Layer 6 of a small transformer language model trained on English Wikipedia (13 layers, counted from 0, width 128). Numbers have three digits each and are written without spaces.
A neuron's activation on a vector x is squared ReLU(weights . x), where the dot is the dot product.

Input weights of the MLP neurons that the questions are about. A number n stands for (n - 500) times 0.00099.
n7: 643316433433592231490352510714723493457347416587267385543429418507533323632605519540524514450671575378567531643545479413484668400759511387523486297420608496588619562403445537522758776621500478538577569588359518418541544587406490526424442627685429416706516524117446562533265511585541260446493624524555635467459614565540583497580618555496364535407451640432555434534259507664480382349615
n12: 382539422310382324465359475400633554618272440641407433476182640700542460542379597654479474646313564413630471445349567468378687525433556601589507461510591161469467579577669637497565517541731512520507543496432338534493628510398737295478414543440367412357438307359491523535603680361727393602683485441770602335410548628479428450428550331473412642519460557571462507528516588724732529534355
n17: 367551351439620443593451524452576182489297635682641535517574699573583434610481605593235458603533731589292491479596454401368558428718621477508450649377399292647335493607452550573517508484701602745349524616448507657645700542291443471631404421611381420813543473510503475352408450405446456450584504580530429610280487389406417320420578575518602514525365554365675445459429680556401355421497
n23: 665347459608624627609496390500534558632375484558365539319286714460576215571097612706290513539324599378590392268292463459514720612591564721495323414464391450643487525650621407658467500528534478593589621538230639587425599391762713646437641471378631593763213661429598562397615426638672545207504453377476541439353571313597574463509270322482399972461378408479664462676475581488541302253557
n36: 558466442494355526313487317562512562281378585668467519543382366573613472360545420731664496425556500631470562612600226565441517469534481420461489459627511493411444493483617725756663520421525467627581479387621399522514489351598476696472376562530414486659533473451563317656385568376541524540577718423545285571433526590436458425370558472156677521482521189435273465167620524513686421421371
n43: 386482423432727538594465568788596340291385423484165692687421386376823398574400513603486731371515445544802500523210286398364422435742906366453438645321558345549491422343574567722421554509534795829792653599735587505551455358724464714639380541626385383955429212542472275470355452173559359515520576402487313590620753534343663518515228505372795477332407452568392620273648518526641480531627
n70: 486385450641711607661524472421421626363537457390486503322562380510472496496547547384282622436437475544443344445384416556283331518618424448325444628609595613330389659697738563483486416603378469552467740245601413440613558689408493705576417511472516463593410360493654247811463541487656500401703440412395508591507370477313568814344560486322406723624569175610469493372719532414536500389511
n91: 513349377327590528490484317564586359450363444400500560418454619442591340565338424720460413454452336471589588486449609552462497524674474539257749420503350489417296541408392612572622543519528457549617497649534560553336638345445773391605500564874522624681413420367621489741362563566673553436601458349448185651371519535550496423601487392533351593672541397377568439550494553591511637351586
n104: 638297468578428362307411381588478273073529249476513457527492336437496514425480617477532800621379316392373542410379417485379226491571679496406336757631569324530044584568574514586150467615462426625552622476630553935406550470566651729561807310600591571685402578528472352565345621629706463183767760424639419699599531335191536459515404338515571491519378120271752243335452432122646385598569
n106: 317483585489459447478467542674527483707470429460539634536495399387630468531359452503654518362394494396762658456393567436533546451443503664636452389559506619509509509399581438503488497555534534397559514479356449518497581441471568470271583690475166377472459500430360476519527677349562511503466357582586544396492536434638417560599327362454378687509465560457350494568602581684529586594511
n116: 352454360564425433422555443332362385273564545577393525300607460500548438599521489560614661492151591420429521535500500466170466562399517715552556610738221334339264577377535915560646433478496439650512658520561339748527442381648526420608600297455454644516511633415426341955361572415640356444720727359592391459411682596522487538538455431409618730624376359580406662409580605463608493449349
n117: 493348500396607676540436551371824137740604482403322548446453500579357519384370399558530489605472640416416641371481520496449693537476570370458206544569594403672290582616645489503421548650401432617439523546556270508763460538311368574342396262744682534584636463526802393657297508435643607504591485572535459398486468164485265400463386318552560432484541566441484324581448533525380576625262
n129: 452624282478413615562430338344486195470412540651342556387336305701717386668500541719544711659164759517303681414516460536404681326416536434541416556715538282461372569516774496493601561681607526460446618512492445571602261323431448271508379271579548655504469428516570376383362756303520520631710896504477407465466657344622197408348568379530326753617476454468354423464538657442550386593476
n133: 452363532449566369624408484475589510368417525402331595519732637438500367586451372612382444410517475469374428497677477500460490561304560441399590370375449455706510526322368638482726665417379555450379503526404470624516486539448696540678423407557538363483402627561561609587476256633494525500459633702521458612661445376629330446575668378410364533810494695614647532487369550423338557442560
n154: 183618446487641534385579625595622568437367460619531500187393305807575518578321441566455650609060455394388590375582435384541441459435656535382197617589620263255346482513619651466592691592709607551579748285450457609541456291625567448564459350683490454975321396477508215790470381454675477227422623607636235407449496696602485663424626213387393648453560280649175523059575593160636403504626
n169: 444325479680529389667446493647443668534434760546456434377389483561279450764515681630350435438435503509441490457334506551596349256650636449349573396356626427500359585637479596572337590439603376516612692529468541482347553483382559450575451444514695575534517654337589373481379680520594573845631537378536318761474507168276633573234681278523471614419447496594553461465448473449471512365465
n175: 323584572468723464373389701423917550557094397466104601399517154693455480620315626639573754544563580457542483579601500534355589341386701493448436439391582416326350597451368477410348482304649529893662496619539500444480433562449527573418508430466231347733241435539500471442453556511393431703496572531562453391583570399670432301389599473442455575432570520489356399332564741541487401645538
n181: 584338561479497382623487404432504403552459606571303648598521547472450335409351485582439436415253539427503717470454517226507383444393709648551629487377514546451470526379588640409660443460309427613663654343529500558622349424695612528464653461685518517643500348418392441570361707653654284534697497427526532440479686531551619448688281354556459546527454585442486303529557659575567555447612
n214: 571492446352595375480718636554651366540421467496589523443659588561302334626665770447567815273313641387665474564264504360400433357564611524396517417361575436243293563615504381523504892520527545801513703556365368391262273524398541736432273555735427444816436479292427460623375802500471600694361774607436408389559624416479384529719297567265417560452657615558115398371646758460577363512645
n225: 595540402541541471450420336563546286268446418379634448492525386653523540675261671674212480517383638583469482496448561332324353424443491662419455583411798366333439396263504628500480607675613606487724697704213379546404504672557787542632484540754526609539412820532736183487445537478402425341542731589686125512467576542578275516694551520303518557500718329358470444355621562386556511519621
n227: 427500580381333271788441477538451465516516378524289457362423445481478484285344561560389647403454626457587629323403548637522396640466402504448468523466769479550615674515612575367613658263387591586686368595159488524500354453586729463496558558610630571467367657555561381592453279604656527427775776653500644489586416354640449626697336396110441610464234589561619290298547688367362480600755
n261: 435388577435563653369396384461525383362450556689317282188539541513663628500519273648578397717203590376423586571439484553426504522448630374348636448546702415593455408674648649928220576479628342597522583612491432704166575524301483591465718670491443597458496362522674121580387677468479625253750748159484443623456483085406510599563311196308590544360425555504505276496357538579597388266496
n290: 543332450537548636650428648675512454568418443681576520528279278528486540481441473409464555564387308342518597416475397377386407615598789622532306535706591407276493723304597668433504395507441711636662406227432658530420392503558649674547291478729512434674462422373419492667503676673408578534588682445605453420377480564637484464516436539180555511421631459436336417539615661387705529438641
n295: 496515347648411388361638559616671718540527704362547447507541493616325500674537563372174527689492593480467660408417578446179851455533550529287355612247496512719442436367402445707599513721458371504469538554280310614355455482462373532610685443519553496431330545439553456476367276636403437711568535392517214515581522227463500646408552643662630588480351583884524633530359555514541490453597
n298: 215607423514446448384529581689798600327450540640475223385497482654421504620305510533330565702411382484624413436474363541420705474410586579487635533326700209484561429431608482583560739628661444575561560404280613597556416402572596606568358362635277477508457337440494377597303601572511522410425685477682296478652528715598372482868570307260520432644579383721353459272448569389435507496540
n307: 565395396595654567698605539670699562554064468427528358761493399668384607785452551550421728508516532566672461456657337326471442354484552610479455453330550702551519661361336685568625645580470574561612673526456294568577307517444554604324533212389381337500469449338494392457172690530622507538519530277548360443544510435286573554524421525449609430432570270565473412558462600458630445388547
n328: 357485522461402493334591522387668640516437246536598489688462562537786565451537550463598621607488718467571603365397473445172439458521471566337259613478580451439477603796553496518615567424643930568500454270264428504646562201488335348259496637545289427557453285419457258709546658324785605396561315601547479389366370484638483477496425648663445623595623504609553431515606452405617473347354
n331: 488563366530574230743458743591551734441500500649271478531778587535323512679430649481417561483457362517508518537580432491437580416631456500262566567213685383406549632379444473404628551580606423487786412324292404512411220335711697333544652616555396569581492464379507449496267454393441421789398599906564574523607530475262407366637441408663428723442314822472551351209552492343427496504441
n334: 470355568454429460583195604707427306336466311428189537160506544525592433380507497658470619424554402549506488540576553573432573543435613503537552507539612457422524779752586439558277492535369564622459643612487566434594436618342624390427566517545500534717519589557601381672411507414588598430613490470657522603651223292552408402507464487347407554500590493471511530395500390411437488611510
n346: 634346357515656540481399558546492477354490620566655420328545475522408560768443423609471476593675458395629524567586335427571401457363482360363449546299573514489416553352678657613507458516612451651604444595441469562417692525543545622457668431574514574776554693630638332397427407509461435493447565373490244551366491279413354477515510375546681410747367282402539407389471551604516407405785
n348: 529294551530563494440438662584624639473285481435556401600436482575413493542475521651503434281475468282525515431419294285588610669581539431354460407211572542448477383427400642629539730382595566428563588630481527662340584594549628568647529594554496359608615622591477555430422540485532740592373671236550276427473435690453557580486449406288558661527477476410521520315562408367613411537529
n352: 533454569267517515536478477430624277366396280384593308545407506699484503443613401494464524451496556408526455500406560216432483520307430448485368424704704507342503674461553747491564640487439518522524695425433706615524622603432461592671807440559486673604462579439413351712546385596585365381621732334554595458485484528412530589611243370364488537587287633563365436625451386449439468433543

Each question shows a token from some text and the vector x that enters the MLP there. A number n stands for (n - 500) times 0.013.

"1": 420620509517517513470500500478496543527506559347470622492526459508555591432539580537519458580484445614481545468532589671600492556607458548546463526578467575513439499538514408525433379563437398483490458565521568441581519592407524484433406529466440504518485488563462511462410554507492523535460361490334447460556431580584550508340559408483478320424575440462499491505552392545557549455488
The three highest activations, in order: n70, n334, n117

"ja": 309546656508428538472501433497570550542455542437459516540447573501443518448393545491593389469438442541490616457589474464723415507423408536492493440517371524540572390478514480541493524576447464234535474438510665454494453461474483424566556569550480609488474474557505499401479547554487462588405486496413619517461478488540539486536433583566481516353530468494476606568578477635554578508513
The most active neuron and its activation: n106, at about 4.8

"\n": 445497401666562502504541369459327543497504521534498529531439532469518569483572475562502452467566536498435539576480512608586384489521360625605601522482534565497532506556416504594530562514458436523501464560451579371528490502493461495541550472543387405422524543447364525409460496580467443562365524475370498402437491489619494433586508590485444417509570584430540541512553264469596569557501
The most active neuron and its activation: n7, at about 0.09

"do": 393574602529482444504484479516512527566502656488455493467486544462502531487438526586475425479486485454447557478521438599824423455508385560502554548519408496603544489498424555463554521630383393210449364527473545440569509491520521485635521574559529512570500490502528530505389508550482518630456406575386610481398483453498524522515471534523524447462448459437548509448520386578533586517439
Which neuron lights up most? n331

"0": 456624466535535485432533488552479526472502504392513582455525511506555611454576489444575539589425438547442506415599534609548466517647507548523491450515491575477599470514513409415463436506501479461486497554516571364710517591464534456473416578519378485515447523560489481422454558494461538572500351531356426486514385490589503450374552502472479326426631446466498579471509418549593639499441
Which neuron lights up most? n334

" be": 600376484513505383565566566510450490569608545516462513542522476502483488563454605611485386526473480466476627508616518606533438559486379538479594556474375628508544438485454538558459527513476436355427406453355595505518639451563533579584513560575579572372397426575565506521430488571432375520461547486390576445514437404568500407391499517605507409452409488412418499441572403507516557533522
Which neuron lights up most? n331

"ing": 563550590414481434470552457537381524532625446505442586466477532544485493471655442483587484469483490515458560524528471556723387514518494457549579525585469534504439400525483516490563624537410464317363460521462535534623645483519571473517528429467536502447547488524435510528427428592476530618420471559349482488563478478455444471456588498485439244480441515525543420483579412547573541596464
Which neuron lights up most? n133

" of": 476588562493586518516509499519535614514547427514479547497461499529533506470604470541624452564604529519454503459496472420586370490537420540626582508485516510499518384592453487504458491469490507431477417548395527482529627442483488527462467464495500524530416448480423415496438519613467448554448609552368391480476514474590360562585544548488486163418557491481516592368562496435559564639511
Which neuron lights up most? n298

" Me": 486565596638550434459638510363462596475590523526520570598481505437401559498458506384527450554560393532486548486540456613576503514533351480486646465538505471534466518536548509467501582507494386270511363388563636423547425522547467483530471567576455566439430441576447608431437493559406589534390482496359543495626526459476435484473467458554477531504474629430442477445529497539535544399516
The most active neuron and its activation: n331, at about 7.5

"pos": 444651569496511373513558583508486592604610560483467541459429538493423460449469426539582382417539483450446528421422458695689522546438342565527620538542544519516604445596490498489544557472407442409464493613578543458533474549547473503596503478465534506395434559597376524437292412440511375572478562634380569427539523488499478492437429443540434475469463551489632566512492435560531522468474
Which neuron lights up most? n227

" three": 494440471465568577584523440458432506453549581486526495522574480472441527530565543515532393588528465525436535527455518469557418522505414564495438501557405520408606425506416498453441488468534553397482538442433672612567628570568563454423489480636479589290405534485411471459475484559491572535283511465362480549521512443568509432471557560523491275469565604551520598443552388560482607502555
The most active neuron and its activation: n133, at about 0.23

"2": 466527488551514554524548513535470484526522468378479594476465531487523569458546535539524436553541425496515549511529570672591503574519429586601522469550433604437422434543403475519510520497430505433446456579451530388547518556369549438471474477574435455526459515615431503500381470546426468511449382505372585564464455459598381423357531497602465265557657477427592487503543390551556624544551
Which two neurons fire most, strongest first? n334, n91

" set": 446539590424579482541564483591444398551660544547506541468484545413467534482615474518563449517575503522442541469466483545566525474524494545464507559522412597454507372593478460422538569509506420383495594605509614508586558437572526443566477444546445588482464424531400440462401431501477400612377466500436504470470528451502451362309618494522555297409480672516516537431635325549520470527616
Which neuron lights up most? n17

"th": 429514620487476560549518454465544491562532614463531506488380516436518464517483461529438430594545452464401494538513453625748471516563516567522463475644356540495462429500495595420529501609457486277456459557546565567511562530355499548599496461506540627541458526561477425457405444526479487569511565464360559469474531416475508544471539530514437331576498432476463526471571324538547576577426
The three highest activations, in order: n117, n169, n91

" hold": 454436523454636419553580622477593576692569565540440479505424553464425456476554514468526442538560472526531586508474529488570456451468558505576560491480429580481491484488526527413509511593529475495441561563413566410577617425546515478461545453550461500511576423549353558415498412418528480533313448531375574397536383490453529467383619545521432272518440571561539596542536341512563508508457
The most active neuron and its activation: n7, at about 0.49

".": 453485525687476519512472472469511494457617473410498488561457536484516542509550455568516509513489439507427549491510456582538356518482437661631611549604447522472449345582398486546528404500580429582427420510576524538519514530495534458636612393528453465446406530537436417472404587470508441535492482528396460477431498492515655495511525617483468237434435528443559566511572407480555512605534
Which neuron lights up most? n104

" ": 446524382551573520486510572473465527619417490476497540524546516591400489548579510521524452524768531537468562541497609508600408433494476586580558530452415509504502362537477473461502453528528462527426443570475521440553513516427473510480470486526387494536476554654403526439431520556263485524352464456364517483461472452572446452539551536561430413429461564471532534442536419625552552558498
The three highest activations, in order: n175, n17, n346

" Votes": 472472537431515487495442433536541474603483472495454533592490538450463538440487519608514531522534457465505476489499482532513393516548477636551465555625403422366497455625466501461557537498612548522359491438453487532626549531453439388589595547484526461418432477552343403556421537459592449548407594536350585394550470510546564526423559526584391328576541488546496553578485346603530519574489
Which neuron lights up most? n328

"|": 496510571508521466395448490462539526468438491454547523724495436599460551491485451558511529597572459593478529481549369499505432521471512593601470497518541485507478452574605439523540503572555423487455396482509530400553467579416508546519407537520378498419521494522356659473489533471475458506383511546395368434468475501598593506417523503427438291454582564464535513558488412564567642570503
Which neuron lights up most? n175

"by": 389483709477547516558478543413443515529516576505444552433553498592451533414478492531546498499403420602469602552579505525768415487504510507547475484573479461467570507463510516538435559551491425338414355428513610535581499499464534467503520488506483486537473460568424477603496441534480516440477569520383522426502538542580682486434552452444439267388434530399504620482549464485569545481501
The most active neuron and its activation: n154, at about 5.2

" |": 473521534501579506511528579441534532606420477427538572771480493580442590550481530535504498560538540538496616512493483511612478431460482548616485460481480529540474443488468509537507504519539468510449498528451517344528508565484512501451489448493401475472569535528427554397453473566466456526415482481372553451492458431574489439431554549456495148357427517525571535528514402512562526531509
The most active neuron and its activation: n307, at about 7

" the": 460546479530518527549601460411560507488529512524521578513472502504478529524563570462548484560496501577474575482542413570466487464509435533522509484590514511535522433471555538456444487534399424343419499468526521538521513509447528603538603491454445509390423511638434559427424442536454487525421445548384461569508489524544470501511552561485513065564465488485427580542549478475572641462474
Which neuron lights up most? n295

"up": 409506583447489420483472486550495384494501559462516554546509532527526507440642509577631443511596469503485558524489503640754528421526450579569648483576493469533500379592468393490455407500444335260440467429505642598565527498503532461564440453476581630469542558398381450548360478504554449458474526497409535483461441499608427456418612484488479365492515571522499583467511386529519518539531
Which neuron lights up most? n334

"ow": 378483553528564441493546552602505542661567564484509540481472468567506431440458519533459621381462397429465533489569459533704425516551468492538538425564443539335533400530492530523485451483503407430410465462486578458525535505622450495575445494559439517503403486608383517500484493610484431554409525598407601418486469534556473601396489501569344436490499537516460535460646321498580506640569
Which neuron lights up most? n154

" to": 410591568506514519474513576493532547518453604492461560464460453582453536451536434549568581479488491442492541503674482490563482440485464653543466505473455574528530441509438521477465545478431427470503372481461540510468505512485529516628596532496497462568481437518430391482424523622339436445544563539387533450504518493495486543440578676438523190411577438535462600474525406464599583528509
Which neuron lights up most? n175

" struck": 452509605433527485488529561497416453614672430522525528494556523535452510463747502546587608384453480565495552492504448495481448463571425544403469475549453647481502365502423443519533627474496505411521511477465488506565600480476502463432508476515493481465473435628370452430535502549442466589375590489477480421401453528527590496459651526386583228386470528477493578530621374580567557499496
Which neuron lights up most? n214

" that": 405601542500526543515494506556484434581529464449422567492466565448519546508519527580537544497505429482455446521580404539549461565594468576616593522487518572506556450559488471536390396498469424442534494402524504578525483497436422545635596454487497519448400387566444444439401533556502397538536586436335402497497557558553473515547492579501445192482521500579483535449540417539608556564518
Which neuron lights up most? n43

" their": 467539509495500484518504515455516418481529598505485584455461541534465533505565536612613442535374514496458501578530471580506480485439435599528566555583387533488552399527466467449516662553419493371408462510510538591485638530550522549519620423553500576369396479583407515468455472560471475517468527450375451522494608361491543495450446539528475168540469434479584559501529455463544623544433
The most active neuron and its activation: n104, at about 1

"st": 441572682492439575580531484415583470548579571534487489501447506510553474443494435502428511591445558578541506552593452638653483430417561589497376406598487502531469456591526553491464557577445454247436493551562557500576559563394476560530528396406501553517473483506414572414402477494479513473345512515403627395472538393477516507396540534587466405522485395522502556481538377556587568449382
Which neuron lights up most? n117

"ly": 561520551540477474484501469447506525563605689485362502435431462464490493479480496478507456600417440566493664441607452579724490468334473526530423479563456636524578453477436530477477520501462485293588418553429515547494567574524602546537493525515471652385491505585488596531404474583500417560516459513420518388442549484489582477516465515571469427364437600439424472418505401543561591474499
Which neuron lights up most? n181

" Candidate": 432433557436553477496541513537606462587552428470506421546475578508468497510682496503606536497544408519559478486549442545606375450446505588523600514499396457489411415596472446486526643531543450396373492436420568391603532508422461568495488523491447432418542495517383490523455530495499579607241526575361678460463412511512480492493529533534357405516508538588518545629551434499587535576526
Which neuron lights up most? n214

" in": 514535609452540466492491515388453608512573450478520554377526454538431500510509446489577518494585562618427537410573475635511424459518471548523584544459590585468504384588508447539486490535508408412553409475518455460553571524463569465493481567481515605513382506502489482497613566617489459439549506454371346490512468537539334543448601580541484209425534434393494562567529452450592480491541
Which neuron lights up most? n225

"isation": 491581502395488498473498497523487530565546430530491614488430580464510597485614447540656398518533435466467523427493483646688567509517404512433519592579402477552470509543504539398493602614496373326441354535548579468607469465466530479527530454491413451441577501545475602462416432564490531597455424447355485476481514437504426461391592537634485337520479501499608419469485421615496558579551
The most active neuron and its activation: n117, at about 1.3

",": 605502494534512500517473469466431600546563535488467549477485520501519695434578431543507505539512388528445555414480439590595340515526499554434531435525573586478475522536514517527591368471548453507560310440473543489555458607490513545499484472494535539479448561543442533456397504562508440588465537428349510504482475524526524516417611529468576205446462456467421566421514419573616508513552
Which two neurons fire most, strongest first? n36, n346

" an": 492457469561577410491575502376483549469628529547514565474550560567469531520503604605544377479557502581489561491497428562473459489514402586490571530516474582494537426514484460367394559563407551328459482469422454515509536491500587570470557468503604460326463665553472522447472448451478453509454509586403503517509437520524501500483507460534516190502369551506419569563552455557564612488440
Which neuron lights up most? n133

"u": 483576645545426431487593376459418540541490482506481572575423475518443518488498486532557370454470422421463564465430531547751468575612480593503516469528436492545507401494529579497527436540490502228536456459545576575556487506495457525557546484555658586450446515471472545427382499566538367466484630445331498487494477481511577471475605557468489537408471446488526524468540443548575507537472
The three highest activations, in order: n181, n169, n348